Layer 7 of a small transformer language model trained on English Wikipedia (10 layers, counted from 0, width 128).
A neuron's activation on a vector x is squared ReLU(weights . x + bias), where the dot is the dot product.

Input weights of the MLP neurons that the questions are about. A number n stands for n times 0.0042.
n16 (bias -0.012): 12 11 26 -21 37 -46 8 -18 5 -62 1 9 40 -2 -9 45 13 -35 17 19 -15 40 -43 9 -22 12 41 -24 24 15 -47 -6 -10 -17 25 5 13 -23 -50 51 31 33 18 34 -26 26 -36 -11 -6 37 5 4 -47 15 -8 -30 -8 -1 -10 -13 -8 -11 15 28 9 -26 -11 -50 1 -6 -19 33 -7 20 -2 -19 22 17 0 23 -7 -20 4 -54 -14 -48 -15 36 -16 12 -58 39 21 -2 5 -16 -11 -32 10 13 -21 -9 -21 9 8 -7 -8 40 -20 4 38 70 10 -21 32 12 53 -22 12 -30 4 -8 -12 44 -6 -16 -10 -40
n19 (bias -0.002): -17 -22 18 0 -7 -10 -9 8 60 3 -24 13 18 22 -11 0 -22 -4 10 -2 -36 17 -5 32 -21 -24 16 8 16 1 3 -2 -8 11 -4 25 40 21 7 3 12 26 -27 -16 -1 -38 -6 0 -34 -12 -23 8 -44 -27 1 17 10 7 -31 16 11 5 17 -4 -5 3 -4 0 -19 20 18 0 15 6 23 -23 6 -19 2 4 4 -7 -5 -11 -25 13 16 11 -4 -20 20 -21 -3 43 -9 6 -7 -20 -14 37 16 2 -13 12 52 6 -5 -23 6 -26 5 11 -12 -4 29 -28 -3 -14 15 -20 10 -11 28 -8 -7 4 -45 21
n23 (bias 0.004): 5 -7 12 2 35 -19 -6 -11 26 -72 -29 24 54 -34 3 48 13 -19 11 4 -18 -8 -8 41 22 -37 2 -17 53 3 -15 -48 21 28 -21 -25 30 -27 -4 60 5 -5 40 40 18 4 -23 -5 -27 4 -11 18 -43 -27 3 53 54 42 -5 -18 40 -41 -1 -15 0 43 28 -21 39 37 2 21 12 -12 -58 3 -29 -30 -15 25 -34 16 -11 -1 -53 -37 24 1 2 -28 9 10 64 29 9 -22 -12 1 8 12 21 30 -47 13 -2 18 39 42 9 8 -4 10 -18 -11 46 -51 -12 34 20 13 30 -6 2 37 -38 -27 -2 28
n41 (bias -0.003): -6 1 -6 12 14 15 -27 -11 21 -3 19 18 10 -16 -27 23 18 23 6 12 0 16 1 3 44 13 33 -1 17 7 -12 -32 -11 19 17 -37 -3 0 -3 16 -32 5 14 21 -13 11 -7 -4 -37 -12 -5 -23 -6 11 -2 -13 13 -23 26 -13 13 3 21 7 13 4 -19 -13 20 11 -4 26 -23 -5 3 -10 25 -56 4 11 -28 -26 -16 4 -10 -25 -25 -7 -17 -4 -27 13 -6 -34 29 11 10 -5 27 -32 21 1 -18 1 -5 18 -33 30 -21 -36 -5 -15 5 -3 -1 11 14 3 -6 24 29 -32 -9 27 12 4 15 -57
n105 (bias -0.013): -74 -14 21 -15 44 -32 -13 5 -52 1 28 -40 37 15 -10 -23 4 33 5 40 -13 17 -16 28 12 13 -18 -44 36 -55 30 29 -47 11 31 22 -10 -3 8 5 -39 20 -11 13 7 -32 15 -60 -23 16 22 0 29 -7 -16 52 27 17 -43 10 -29 -14 2 -16 48 -11 -25 15 -5 4 -81 27 31 -7 26 -47 -28 21 21 -71 -26 -81 9 -71 22 36 15 20 25 7 -10 19 24 -31 6 -27 -16 -21 -13 -29 19 41 -40 -17 -9 9 39 4 11 26 47 12 -7 42 -2 9 19 -6 32 4 25 -42 -17 18 -36 -23 -1 -60
n194 (bias -0.003): 9 10 9 32 3 6 -47 -53 -42 -9 51 -11 -1 15 -15 -10 4 -28 39 67 -39 39 -2 12 -24 -46 32 -94 23 -37 -2 -17 -34 10 -56 18 -14 -66 -25 20 -31 -12 49 10 -40 -23 -2 21 -20 27 -8 -4 -29 5 36 6 -20 0 -30 3 8 -10 25 -23 7 4 -10 51 -10 29 22 -39 -32 17 1 15 34 5 17 14 -20 -9 -8 22 -16 -33 21 14 -1 29 -33 10 -5 0 21 59 1 4 29 -34 -62 -41 -24 7 18 21 21 22 17 6 44 8 4 39 5 18 20 -24 -18 -52 9 27 4 24 -13 -29 -24 7
n195 (bias -0.013): 35 1 -28 -4 -15 4 -2 -38 -32 -20 -8 17 7 30 -27 0 36 -17 36 8 -9 30 -18 39 -5 20 -15 17 -19 53 -15 -5 -33 14 26 -10 42 -23 1 12 29 36 -7 24 -16 28 -11 -39 -30 0 33 -9 -12 4 -33 -18 25 8 5 26 33 15 9 -31 -26 -18 -6 -9 -8 25 -45 -19 -37 -10 25 -18 -25 -26 11 -8 27 16 -30 -25 -51 11 -15 10 49 -43 -15 -59 -6 4 15 4 29 -10 -37 -29 -54 27 -3 6 4 27 7 18 17 16 9 20 -15 17 -33 31 -20 -6 -7 29 39 -6 -5 3 -2 -2 29 8
n200 (bias -0.008): 30 17 44 12 -8 -15 24 -58 -2 -10 35 20 -6 -81 13 -17 19 44 -3 18 -16 2 -20 16 -48 -32 25 -16 -6 29 -1 -33 25 -6 -7 -18 21 -73 -1 20 -12 12 -32 29 3 -28 -41 12 0 -2 -23 46 -67 5 -12 -7 28 -12 -32 7 30 12 8 16 9 -8 -47 -37 -17 -10 -2 -14 -26 22 9 -17 -7 -38 30 13 -11 -4 15 9 -19 -22 -15 -2 20 -6 -23 -21 -27 9 -15 23 -29 -8 35 -10 4 -17 36 14 42 16 22 0 4 -4 -10 9 6 -1 19 10 43 -16 -17 14 37 10 13 15 20 10 -42 -4
n232 (bias -0.006): 39 -14 5 6 18 11 20 16 -44 10 0 11 -28 7 -5 23 -11 -22 0 48 -18 25 -52 5 -8 -36 -8 54 4 10 -24 -33 16 -2 -23 -55 30 -6 7 2 -33 -13 -12 20 20 -22 21 8 -7 30 2 47 -27 30 -18 -20 -30 11 -15 20 51 -8 1 -5 -23 -18 47 12 -22 10 -30 11 6 -23 -2 -7 -20 -27 17 -43 16 53 2 -23 -13 16 -6 33 26 -13 10 -27 1 7 -41 -7 -3 12 -37 -10 -21 -15 20 -40 10 56 15 -16 -45 -15 -1 29 -7 -7 -18 -13 1 10 5 14 41 56 23 -3 -37 -22 -23 42
n279 (bias -0.001): -33 11 -15 -14 -12 13 22 -37 -8 5 43 1 -31 28 -16 7 11 2 3 17 -13 38 -25 22 3 -27 10 13 -11 62 5 -21 -27 -33 -29 -24 32 14 10 -22 -31 27 28 51 -39 5 -5 -14 -1 27 17 2 -31 -8 24 31 3 26 21 17 5 -1 -6 7 5 -22 20 -23 -25 27 4 8 0 32 3 0 -28 -54 22 22 0 31 -9 -52 -6 -43 15 -18 7 -24 10 -8 -30 8 25 -33 12 -5 -35 3 -33 -24 41 -17 19 21 -5 -12 -26 13 -29 -24 8 -22 -15 -8 12 10 43 36 32 -15 -42 27 -24 -11 -24 6
n284 (bias -0.007): 23 -14 3 7 -20 -13 16 -16 5 -9 9 -33 50 1 6 -7 12 -25 4 25 -11 -18 6 -23 5 5 28 13 -27 11 0 12 8 17 11 1 29 -2 -5 4 -25 16 22 0 26 14 -18 42 31 -7 -3 1 -17 1 39 -8 19 11 -9 -22 5 -56 -32 3 -30 -15 7 -18 2 2 2 5 -24 5 -20 -4 -5 27 7 24 -35 -23 -36 18 -2 13 -36 18 26 38 17 48 37 12 -15 -14 22 5 25 -24 -9 -13 12 -11 -54 28 13 3 -13 -3 -2 30 -35 -48 13 -4 -1 4 -10 -23 3 -1 11 -40 17 5 -13 -9
n365 (bias -0.011): 1 5 19 12 41 3 20 -15 31 26 17 20 -39 1 -11 47 16 -6 1 69 -17 45 -5 29 -30 -12 60 -18 1 -14 -58 39 -53 8 24 37 9 -2 5 -13 2 11 -31 -6 -58 26 -10 -20 -81 12 -23 -10 23 7 -20 30 -2 2 -31 -31 1 6 0 -29 11 11 7 -63 -21 -43 8 -13 55 12 3 -15 34 -9 6 16 -7 -15 -8 -3 -12 -5 6 37 -8 -11 -27 34 -49 3 69 5 -19 -11 -45 16 22 5 10 -7 17 -30 -43 66 14 -22 -49 -8 -5 11 11 8 19 -14 11 12 0 -30 12 -23 -19 6 7 -45
n407 (bias -0.012): -35 -13 11 13 41 -11 -23 -54 0 3 -2 15 -17 7 -53 -14 5 15 30 14 -2 -4 -11 33 23 -27 5 -29 8 -4 2 -10 -3 8 -32 -15 11 -17 11 14 -43 13 24 14 -42 -4 -2 -22 -4 -24 -3 23 -33 1 13 13 73 31 5 -14 3 -28 -33 -17 25 -11 -18 -16 -1 -6 14 11 -33 -3 -18 -23 -28 -17 10 -6 -26 22 13 -16 -12 8 14 39 5 -13 19 -9 -14 11 0 34 19 -18 -5 -26 38 20 -34 -20 -40 40 -6 23 9 -12 17 -1 -20 10 -14 -4 49 -2 27 6 -11 -4 7 -5 15 -28 32 -19
n467 (bias -0.007): 21 15 9 -48 9 -9 8 -33 -17 -20 -63 3 36 -39 -40 52 8 26 -8 -10 -16 -42 1 -5 -12 5 -8 11 4 15 5 6 -9 28 14 -6 50 17 -63 -4 10 -34 18 -12 -27 12 1 -23 6 -7 45 5 28 0 -50 14 52 36 20 13 3 26 -32 -27 -62 -40 -12 -15 -19 8 20 6 46 10 -39 -13 16 -46 11 32 1 -40 7 -2 -4 -5 -13 16 3 -14 -36 -17 30 37 39 -9 1 10 -73 -11 10 0 3 -10 3 40 17 2 -34 36 -27 9 -74 -14 1 18 25 4 4 1 -13 -18 -36 13 -11 3 -7 -5
n475 (bias -0.011): 69 19 3 6 51 -32 -8 -29 -25 1 -18 21 27 -12 -30 26 -19 -13 -7 -10 -86 54 -16 -21 23 -50 -1 34 -1 7 6 6 -33 14 9 -27 22 6 -6 -20 8 -25 -1 42 9 -11 -9 -10 -7 25 27 46 7 19 6 -17 -18 73 6 -9 -45 6 40 -9 58 -2 -3 -25 14 39 29 1 26 -6 -39 32 -6 11 12 6 -50 -19 -17 67 -20 13 -9 3 9 -44 -32 10 -53 -22 -2 -11 60 -6 -14 55 -19 -7 -34 5 26 23 -16 12 -33 -4 0 -6 -29 -21 44 37 -30 -42 0 10 29 -2 -23 -19 -69 -13 -5 26
n527 (bias 0.011): 20 -23 -20 -8 -13 29 14 -1 0 -31 -27 16 10 31 -10 -16 37 18 18 -8 22 -2 3 39 -9 5 17 12 -10 -2 16 -4 -6 -16 -4 22 9 10 -30 11 21 -10 33 -25 -37 17 -13 9 -37 -18 40 5 22 18 10 8 33 -22 -9 26 20 9 -10 -44 29 -41 -5 8 -6 -5 13 11 -16 -1 5 0 13 2 -7 19 -15 -9 -39 -11 -9 -11 24 -12 45 22 -1 23 -6 39 -2 -4 -9 16 3 -33 10 -5 3 -3 3 -2 -11 -1 12 -16 16 1 -25 -19 12 5 7 -24 15 -5 1 -1 30 -22 11 19 -7 11
n590 (bias 0.002): -9 -27 12 -17 13 -31 -10 13 -42 -45 -18 -23 29 -27 -13 -16 12 -38 21 3 -2 -7 -18 8 -15 14 -7 1 -16 16 21 1 -2 25 17 17 26 -11 38 28 6 5 31 -12 -14 24 -27 39 11 -5 14 -2 13 3 3 -23 -6 11 -5 -37 6 7 20 -8 -15 -21 -16 -25 -36 25 -19 -39 0 20 -13 -15 -42 9 8 -35 -5 -22 0 -5 -7 17 -17 -4 7 2 2 19 25 -23 36 27 52 0 -24 16 -6 11 -1 -6 -32 -13 42 8 1 10 -31 8 -10 -28 -11 14 -26 27 8 -3 -3 3 -20 17 -8 -11 25 40
n650 (bias 0.005): 41 -17 42 26 1 3 2 -15 -27 28 8 44 13 -36 -13 -14 -23 14 -3 -9 -23 -30 11 -16 9 -21 -22 38 16 13 13 2 -10 -41 37 -35 -17 6 8 3 -2 10 -30 -1 -4 37 -24 11 -34 10 -6 10 -4 1 -18 -10 27 -23 -19 -23 -21 -38 20 -8 7 44 -12 -53 -12 23 34 -8 30 31 -25 11 15 -7 23 13 -19 -14 -1 5 -10 18 -40 -4 -17 -12 17 -42 -8 -14 8 20 -22 -30 -3 46 17 -10 -12 -14 9 0 -39 -8 -13 14 -13 -46 3 11 38 19 27 -2 8 -22 57 -7 -11 59 6 18 -58 31
n669 (bias -0.012): -20 -15 3 -17 32 12 9 -3 -16 -25 0 22 6 -50 -22 23 0 -39 40 30 -18 1 -18 16 1 7 4 3 15 -7 12 40 8 -22 9 -29 44 -14 24 -9 25 47 -16 22 -20 7 -26 -1 10 -4 -27 14 3 -7 -3 -18 -28 -6 -11 -1 -14 -28 20 -10 -14 -23 -6 -41 12 0 -20 -5 -8 1 -23 19 4 -42 6 33 20 -2 -29 -4 -30 8 -15 11 -9 20 -32 -4 -17 -13 32 9 -5 -55 44 11 -18 -24 -32 11 59 -7 -17 21 -2 3 32 28 17 -33 -33 -13 42 37 31 -21 15 -15 -38 23 5 25 -4 -33
n726 (bias -0.013): -2 1 46 22 4 12 9 27 43 -37 -29 8 18 18 9 -22 3 46 8 -13 -13 -11 14 11 32 6 32 12 29 -6 -33 -33 34 34 -19 -27 40 -16 -6 49 -19 -26 2 -26 15 29 -5 11 -28 19 -4 11 -37 50 -10 -15 42 -4 -20 -28 29 31 10 -50 37 -10 5 -13 1 -24 -38 6 -2 16 -7 -19 -9 -43 21 1 -17 -32 -15 21 -10 -18 13 31 3 6 -31 -31 -7 28 18 36 -37 -10 5 -16 1 3 -15 -28 -28 13 -23 -5 -48 -39 4 7 -35 24 39 -39 26 -5 26 -4 40 -11 15 -20 -47 -30 -32 -21
n777 (bias -0.009): -16 -3 34 5 -2 -7 0 -63 5 2 33 -26 3 12 -29 16 14 -19 33 37 5 31 -35 -7 38 17 16 -60 7 -5 -7 -14 26 -23 1 22 -22 23 15 11 15 48 -19 3 -3 -4 -12 -31 -27 -13 8 1 -14 3 8 -8 31 -7 -5 -32 14 -22 9 -3 -35 -2 9 -28 50 -13 -16 9 -11 11 6 23 33 -21 6 19 9 -15 -10 6 -3 51 -10 -2 8 27 -32 26 16 -27 25 -13 13 -10 13 -24 22 7 -40 18 -43 0 3 28 -5 -14 53 36 -11 -22 -11 26 -2 -23 -18 -1 4 -10 18 0 -15 36 20 -28
n780 (bias -0.009): 8 17 46 26 58 -47 -12 -33 23 -43 -10 27 4 19 1 5 -32 -10 3 21 -37 20 -29 -4 -6 -4 30 -3 19 3 -4 -1 -9 20 11 21 -1 -34 -10 -7 0 54 5 5 -26 2 -44 0 -38 9 6 6 -49 41 17 -25 -28 -15 7 -24 25 -21 19 -22 23 3 -5 -37 -25 28 21 21 16 22 -10 -14 -3 -37 6 -4 18 9 -25 26 -13 21 -49 29 -23 -1 -33 18 18 -28 33 -25 0 -36 -11 27 -11 -54 -33 -4 24 4 -8 -22 -25 19 32 4 12 -43 9 -6 15 -7 4 -27 5 -6 -41 15 28 30 18 14
n787 (bias -0.006): -61 -30 -15 -43 -12 -16 -31 -8 -15 -17 68 18 -8 -28 -44 3 -19 -70 -17 24 -37 29 -3 -16 18 7 -35 -12 64 1 -32 -32 -1 -15 9 -17 -1 25 20 25 37 -2 35 -2 -4 -4 -11 -12 -45 12 28 -11 2 2 52 -33 3 14 8 0 -24 -44 52 -4 -5 20 15 -38 47 -20 14 -10 -26 15 -52 49 0 4 20 -44 -9 37 27 9 -38 38 71 -9 91 -1 17 3 56 -4 47 27 34 -42 -64 5 -26 8 -2 -25 22 18 41 -38 15 30 -26 24 -5 5 -30 30 -12 -28 -13 -13 50 8 -47 -36 -35 -14 20 -28
n844 (bias 0.000): 42 5 -9 -6 -14 32 -12 5 -15 -7 -14 2 5 7 19 -2 35 -28 5 -13 0 -5 0 21 30 -19 1 24 9 23 -1 6 19 25 -15 -3 33 -15 -3 48 -30 -14 29 -13 -32 3 -30 15 11 17 31 40 -25 6 42 -18 13 -1 -33 -2 -35 -24 61 -56 31 10 -33 -9 -20 -10 -17 -4 -2 5 -10 -14 12 18 13 32 -13 -30 15 8 8 -6 -29 2 -25 9 -13 19 1 7 1 -7 20 -3 9 12 3 19 -3 -22 -7 -5 -21 -16 -59 -6 -7 -27 -23 16 -4 -11 3 -5 -7 14 43 14 -15 12 -3 -8 -26 -68
n915 (bias 0.001): 15 4 -5 22 -16 -3 -9 -31 2 0 58 -14 1 -3 16 -10 -16 2 18 3 -10 -5 -17 -9 33 -8 30 -24 10 -18 14 19 21 -24 -17 6 4 -6 -24 2 -1 15 24 6 3 -42 -14 -26 -19 -12 12 -25 0 24 24 27 9 -35 3 3 12 -31 24 -13 6 30 -2 5 41 13 -4 -26 -29 -10 -5 -11 10 38 -4 15 -13 -45 4 -14 -1 -5 1 -8 -11 28 -38 5 -14 23 20 19 0 4 15 -10 -30 -6 -4 3 -2 30 -16 5 23 -36 18 38 -28 18 -2 1 -4 -8 11 24 7 12 -1 3 6 0 19 1
n929 (bias -0.006): -9 -9 24 -14 6 -22 31 -20 -7 29 12 -28 4 -25 -8 3 3 5 1 33 29 -6 -7 -11 -28 -12 36 -1 16 -54 2 16 -1 -24 -6 -22 0 -37 -43 63 -10 6 24 -30 -8 4 -24 16 5 4 1 -18 32 -15 -10 5 -3 -2 -26 -15 14 -3 -8 -7 -24 -14 3 -7 14 25 -11 -30 14 8 -19 -20 35 -31 22 -29 -12 -27 10 -7 -1 4 -5 4 5 24 -3 9 -9 -48 -15 11 28 -10 43 -2 35 7 -53 17 -16 13 -15 24 -9 -25 -10 -5 -24 -41 54 47 31 25 6 0 4 -9 21 8 6 29 -7 -8

Each question shows a token from some text and the vector x that enters the MLP there. A number n stands for n times 0.086.

"\n": -12 18 4 -12 -16 8 0 3 11 6 3 0 -11 -2 13 6 -4 -2 -1 -6 22 4 -4 7 -1 -3 -5 -3 -8 -4 24 3 -17 -3 -20 12 -2 8 8 -2 7 16 4 -9 -12 2 7 -12 2 4 8 -10 -3 3 -7 4 6 10 1 10 -1 -8 -2 20 -3 0 1 1 1 16 6 13 1 -3 8 -7 1 -1 -68 -3 13 -9 -12 -14 -6 -11 15 -4 -13 10 -11 -5 -9 -3 15 6 -15 -10 9 1 -4 5 2 -5 5 1 7 -1 13 1 -6 2 13 -7 -20 2 -10 18 5 17 14 0 -3 -2 -11 10 5 2
The three highest activations, in order: n279, n915, n669

" number": 5 27 -3 -6 -9 21 -16 6 -7 6 -22 1 -5 10 -4 15 -16 4 0 -4 1 -6 14 6 -5 -5 24 14 1 -14 -3 -7 4 5 -8 8 -7 8 1 -5 2 11 -4 1 1 7 3 -7 16 -16 -11 -10 2 -17 -1 6 -5 -14 12 0 11 -14 -16 -3 -9 17 7 8 -11 -3 21 -3 -6 5 -4 6 -4 -11 -51 27 -11 -11 -4 1 5 -10 4 3 0 8 -11 6 4 -9 11 -6 -13 13 12 -22 0 12 -11 0 3 -1 -16 7 -2 -6 4 3 19 18 1 -9 7 8 -8 8 4 -5 9 -5 23 7 -6 6
The two highest activations, in order: n41, n527

"ri": -11 -4 -13 2 -12 -3 -11 2 10 9 -5 0 -5 14 41 -1 -5 10 -2 15 1 0 -10 -19 -8 20 -16 0 4 -21 24 -4 -1 5 3 3 -13 0 24 3 9 0 5 4 10 -14 16 -14 18 -4 0 -7 6 -2 8 -6 -3 -13 -6 -4 -13 -16 -5 -7 4 0 -16 -3 -10 2 3 -4 -15 -3 3 -8 14 13 -33 13 -6 -12 19 6 9 -2 1 0 -12 5 -2 11 11 5 -11 2 12 35 -7 4 7 10 -16 6 5 -6 -1 2 -14 10 8 -2 18 -7 -22 8 -6 11 -11 -3 3 13 -12 -16 12 0 8 -9
Which of these neurons fires most? n105

" he": -6 -4 14 -1 -3 2 -4 4 0 -2 12 0 8 -8 10 13 11 4 8 3 3 19 -1 1 7 0 5 -3 -3 -10 11 11 3 -5 9 14 -3 11 -13 4 -14 0 8 -5 -20 2 1 -12 15 0 0 -7 5 1 -20 -7 -6 -13 -15 0 12 -3 -5 17 0 -11 15 -1 -4 3 -5 8 -9 -8 -3 -13 -1 -4 -64 13 -7 -4 20 25 11 19 -17 -10 1 6 -9 2 -2 -13 -2 -17 -5 -11 -9 0 2 0 -7 11 0 9 -4 -12 4 -11 -14 -5 7 3 -2 -2 -11 23 1 13 1 11 3 15 16 1 1 5
Which of these neurons fires most? n929

"=": -1 -1 12 2 3 -3 1 3 2 -7 3 5 9 -2 16 -2 2 -2 0 -10 -4 2 -7 -13 -2 -5 -5 -2 -4 0 -16 -8 -2 4 0 1 4 3 7 -3 -9 1 1 0 0 6 19 4 -4 9 -2 5 7 12 17 6 -2 11 8 0 -2 -1 -16 2 3 3 -5 -12 5 6 9 16 0 -18 -8 -2 -5 5 -86 6 -13 -7 5 8 -7 2 -9 3 -3 5 -11 -1 -3 -9 -6 8 1 14 -9 1 3 -3 3 -3 8 -1 5 13 11 -2 1 -9 27 -5 3 -3 0 17 2 -6 10 0 4 3 -6 -2 4 -7
The two highest activations, in order: n23, n475

" |": 1 10 -16 -15 -8 7 -8 -5 8 3 -7 11 -16 -5 11 15 4 7 7 -18 11 6 2 13 1 2 -17 -9 -17 -2 20 10 -6 8 -4 16 -9 11 21 -20 -4 12 4 0 -18 3 11 -8 -8 -24 17 -9 2 -5 -20 -2 17 -1 14 -5 -1 -1 -6 1 -9 10 5 12 18 6 -13 14 -2 -1 8 -10 3 12 -52 -5 10 -2 -13 -10 0 -20 18 2 -2 -4 -13 -5 -14 10 20 3 -2 -8 3 7 3 4 -9 -10 9 0 -3 6 13 -8 -8 -13 19 -3 -4 7 -8 11 6 13 10 0 1 -6 3 3 9 -2
Which of these neurons fires most? n195

" He": -4 -9 11 5 -14 3 -5 9 5 -4 7 -2 13 -8 26 6 13 2 3 0 -3 20 0 -7 -1 0 -8 -3 4 -12 13 5 2 0 15 3 -5 9 -11 7 -11 8 3 2 -16 1 3 -8 10 5 8 -1 -4 6 -14 -2 -8 -12 -2 0 6 -6 -2 11 2 -4 8 -8 -8 0 -9 7 -1 -14 -6 -15 -5 1 -70 14 -4 9 16 21 22 17 -11 -3 -2 -1 -7 4 -1 -12 1 -9 -7 -23 0 3 2 -1 -4 10 -3 -9 -3 -6 2 -7 -5 0 15 -6 -7 0 1 25 2 7 -2 8 3 8 21 3 -3 0
The three highest activations, in order: n780, n669, n16

"it": 6 25 2 0 -3 -2 -20 -5 -7 10 0 -2 -10 15 31 4 -7 -9 13 6 -7 -1 6 -18 8 -10 -7 5 -2 -20 12 7 -3 6 -11 -3 1 -18 15 -1 -4 -9 -4 -7 9 -9 31 0 20 -19 -9 -12 -3 -14 9 -16 -9 -9 -15 -14 -19 15 2 -1 5 18 8 5 -5 -6 5 -8 0 3 1 10 15 2 -40 -11 2 -3 10 10 7 2 -1 -7 -9 3 1 -10 -17 -4 -6 1 8 20 -17 6 11 15 -11 18 -5 -7 0 9 -6 14 3 7 11 -16 14 -21 -10 13 -3 17 -3 7 0 -1 14 6 9 7
Which of these neurons fires most? n475

" Pos": 3 -2 0 -6 -17 6 -13 6 11 -1 -7 10 -2 1 3 23 4 5 -1 8 -7 9 5 -11 -13 -6 15 9 -8 -12 14 -2 2 -6 10 -3 -9 -3 0 11 11 1 12 -1 10 2 -3 -7 4 -21 16 -5 -3 4 -13 10 1 -1 24 5 0 -5 -1 4 -12 -5 0 -1 -9 -11 11 -1 -3 -29 -15 -18 1 19 -42 9 2 -5 -4 12 -9 6 17 -11 -5 -17 0 -2 6 -3 24 -2 -23 22 -11 27 -16 14 10 29 -4 -4 -6 9 12 -7 -4 -10 16 1 5 -7 -4 -6 5 1 -12 -2 1 -14 -1 7 2 6
The three highest activations, in order: n365, n23, n467

" Space": -1 10 -21 3 -8 9 8 17 -8 -2 -1 20 -6 1 -1 -16 -1 -10 -17 6 -21 -3 5 -6 6 -7 1 10 -8 1 -4 -7 1 -1 -5 5 1 1 4 -6 -19 1 -3 0 16 -11 7 -9 -2 -5 -10 -8 5 5 -7 1 -4 -20 -15 17 19 -10 -5 10 -6 12 -6 24 6 -6 14 14 -4 0 -15 15 6 1 -42 -5 11 -6 28 -2 -9 -3 -9 5 -2 3 -4 4 -2 -2 -25 -12 -10 20 7 0 -3 0 -8 9 1 1 2 0 -1 -21 17 -2 26 0 0 1 -7 28 -4 13 3 16 -6 -7 22 17 11 -13
The most active neuron and its activation: n232, at about 1.3

" lead": 0 7 -7 2 -14 4 0 10 -16 10 6 5 -9 1 8 7 1 8 3 8 -16 17 3 -11 -8 -2 -18 6 -14 7 17 -4 -1 0 -3 -4 -7 -3 0 20 -8 -2 18 -9 -8 4 -7 -4 -2 -2 2 -17 -12 -14 13 -4 -6 -19 6 16 -7 -7 0 17 17 10 1 -1 -1 3 31 -8 -16 13 -7 2 13 -6 -52 3 3 -11 4 11 -15 17 -2 1 -3 17 1 4 5 -15 -5 6 4 -3 1 20 6 -4 -10 -14 1 1 -5 2 -2 6 -2 -13 38 4 -6 0 7 13 2 -10 -14 -6 -2 -16 19 6 -8 11
The most active neuron and its activation: n650, at about 2.3

"l": -5 3 -5 -6 -6 3 -9 -2 -6 -16 5 9 8 2 15 3 -16 -6 -4 -9 8 -12 -1 -13 -10 5 4 12 -3 -7 18 -4 -5 6 -4 8 5 -1 10 6 3 -13 20 -4 0 -8 13 -3 13 -15 10 -7 14 -2 3 -12 5 -12 -1 6 -14 -10 -11 9 -6 8 0 1 7 1 -1 9 -12 3 -8 4 6 24 -57 -7 1 -10 39 -5 1 10 3 -7 -1 11 3 13 11 -8 -12 -2 6 19 -17 -8 -4 12 -16 -10 -2 12 7 -12 -14 6 14 20 19 -6 -4 -2 -7 13 -4 -2 -4 -2 0 -9 -5 17 8 -5
The most active neuron and its activation: n787, at about 3.1

"ical": 7 13 -24 -5 7 7 16 5 -2 1 3 -6 -17 16 0 0 21 -3 -25 -10 4 -7 2 -5 5 -1 -14 4 0 -3 -3 -14 1 5 -7 3 2 21 2 -2 -2 -7 7 0 11 5 3 -8 11 2 0 -8 17 -11 17 7 -1 -8 -5 9 6 -17 -4 -1 -3 3 9 2 15 -24 -1 18 -7 9 -14 13 -2 5 -54 -11 -11 3 20 -5 -3 -12 8 -10 0 12 0 4 10 -14 -19 -7 -3 21 -5 -1 -1 2 2 -14 -4 4 7 3 -13 8 2 11 24 -13 -10 -7 -12 10 7 5 -10 8 1 -8 25 10 6 -12
The most active neuron and its activation: n787, at about 0.75

"ns": 0 6 1 -2 -2 -6 0 -24 -21 -7 1 -1 -4 6 28 -8 -12 -10 20 7 -5 -7 6 -1 0 5 6 1 -2 -6 3 7 5 -7 -4 1 -10 1 -1 8 -10 0 15 -5 -1 0 7 -7 27 -8 5 -16 4 -8 5 8 2 -2 -7 -16 -10 -2 -2 0 -7 8 11 -8 -6 -17 24 -12 -17 -9 4 -7 22 6 -44 -12 10 -15 30 2 12 7 1 -7 -15 11 -13 -5 -5 -7 10 5 10 -1 4 2 15 -14 -9 -2 9 -9 6 1 0 14 5 -2 17 5 -14 16 3 20 -13 -16 -13 6 -1 4 15 27 4 11
The most active neuron and its activation: n194, at about 3.3

" Bi": -8 12 -11 2 -40 -9 13 8 -2 -6 -19 18 16 3 23 8 7 -13 -2 -16 0 -2 17 1 11 -10 -10 -13 -3 3 6 -5 2 9 14 5 8 7 4 -11 -12 -7 6 10 1 9 7 2 -3 0 -4 11 14 -7 -8 -3 1 -10 -2 5 8 -17 -6 10 -10 -11 -1 -4 -5 -11 -5 10 -19 -5 3 -2 -4 -9 -36 1 3 -3 6 12 16 3 -7 -4 -4 16 -4 -8 -5 11 -3 0 -21 25 11 7 19 25 -4 -3 -12 -8 2 -17 -7 1 9 -14 7 10 3 -21 -6 22 -2 2 16 5 -3 -2 10 14 9 -12
Which of these neurons fires most? n844

" ban": -14 -6 -8 9 -26 -15 -6 -6 -7 0 -9 -6 -1 -5 37 -7 -10 1 24 15 2 -7 7 -1 3 -5 3 5 0 -6 9 -16 -3 -11 6 8 0 -1 -16 7 -11 1 16 -4 2 0 -13 4 1 -11 -10 11 -4 5 -4 2 -4 -18 -4 23 3 9 -20 8 2 0 6 7 1 12 31 -9 -22 -13 11 4 0 -5 -38 -3 -4 -9 3 10 0 0 -2 -2 -13 5 1 -2 5 -8 -11 1 -7 14 10 -8 11 20 -7 1 -12 -14 -7 0 8 -4 3 -18 26 11 7 -3 6 6 -3 4 8 -1 18 -1 30 15 8 4
Which of these neurons fires most? n929

"urt": 5 11 -7 -13 -10 4 -6 11 0 -12 8 -6 -2 4 9 1 -4 9 9 -7 -5 -2 -1 -2 -5 12 12 10 -10 -12 14 6 0 8 -9 -8 -4 -5 2 2 3 3 4 -11 -3 -7 13 8 3 -7 1 0 3 -15 0 -1 -15 -12 -8 -19 5 5 5 9 -1 -11 13 6 -8 -16 10 -4 11 9 -4 8 -3 12 -54 1 -23 0 29 -3 1 5 -7 -12 -2 16 -6 -3 -5 3 9 22 0 35 -12 8 -1 2 -14 5 -8 -12 11 -15 4 1 -6 6 7 -8 -15 -14 2 20 -8 18 -4 19 -2 -5 23 5 -7 4
The two highest activations, in order: n590, n915

"ley": 0 -3 -9 -14 12 2 -7 16 -6 -5 -8 -9 0 -6 23 -5 -2 1 6 4 5 -2 11 2 -1 14 -22 6 -12 -7 18 -12 -9 12 -2 -4 23 -1 17 -17 15 0 4 -10 18 -14 15 3 24 -7 6 -8 3 -9 -1 -10 -22 -20 3 10 17 -12 -10 5 -5 -2 -4 5 10 -12 -4 -6 1 -3 -7 1 2 1 -43 1 9 -11 35 12 21 -1 -12 -14 2 -8 2 14 -16 -8 -9 7 -4 4 1 -4 -4 5 -6 -9 0 -3 10 2 -21 4 2 6 18 -1 -17 -4 -3 24 -4 5 -8 13 -4 4 11 5 17 2
The two highest activations, in order: n590, n669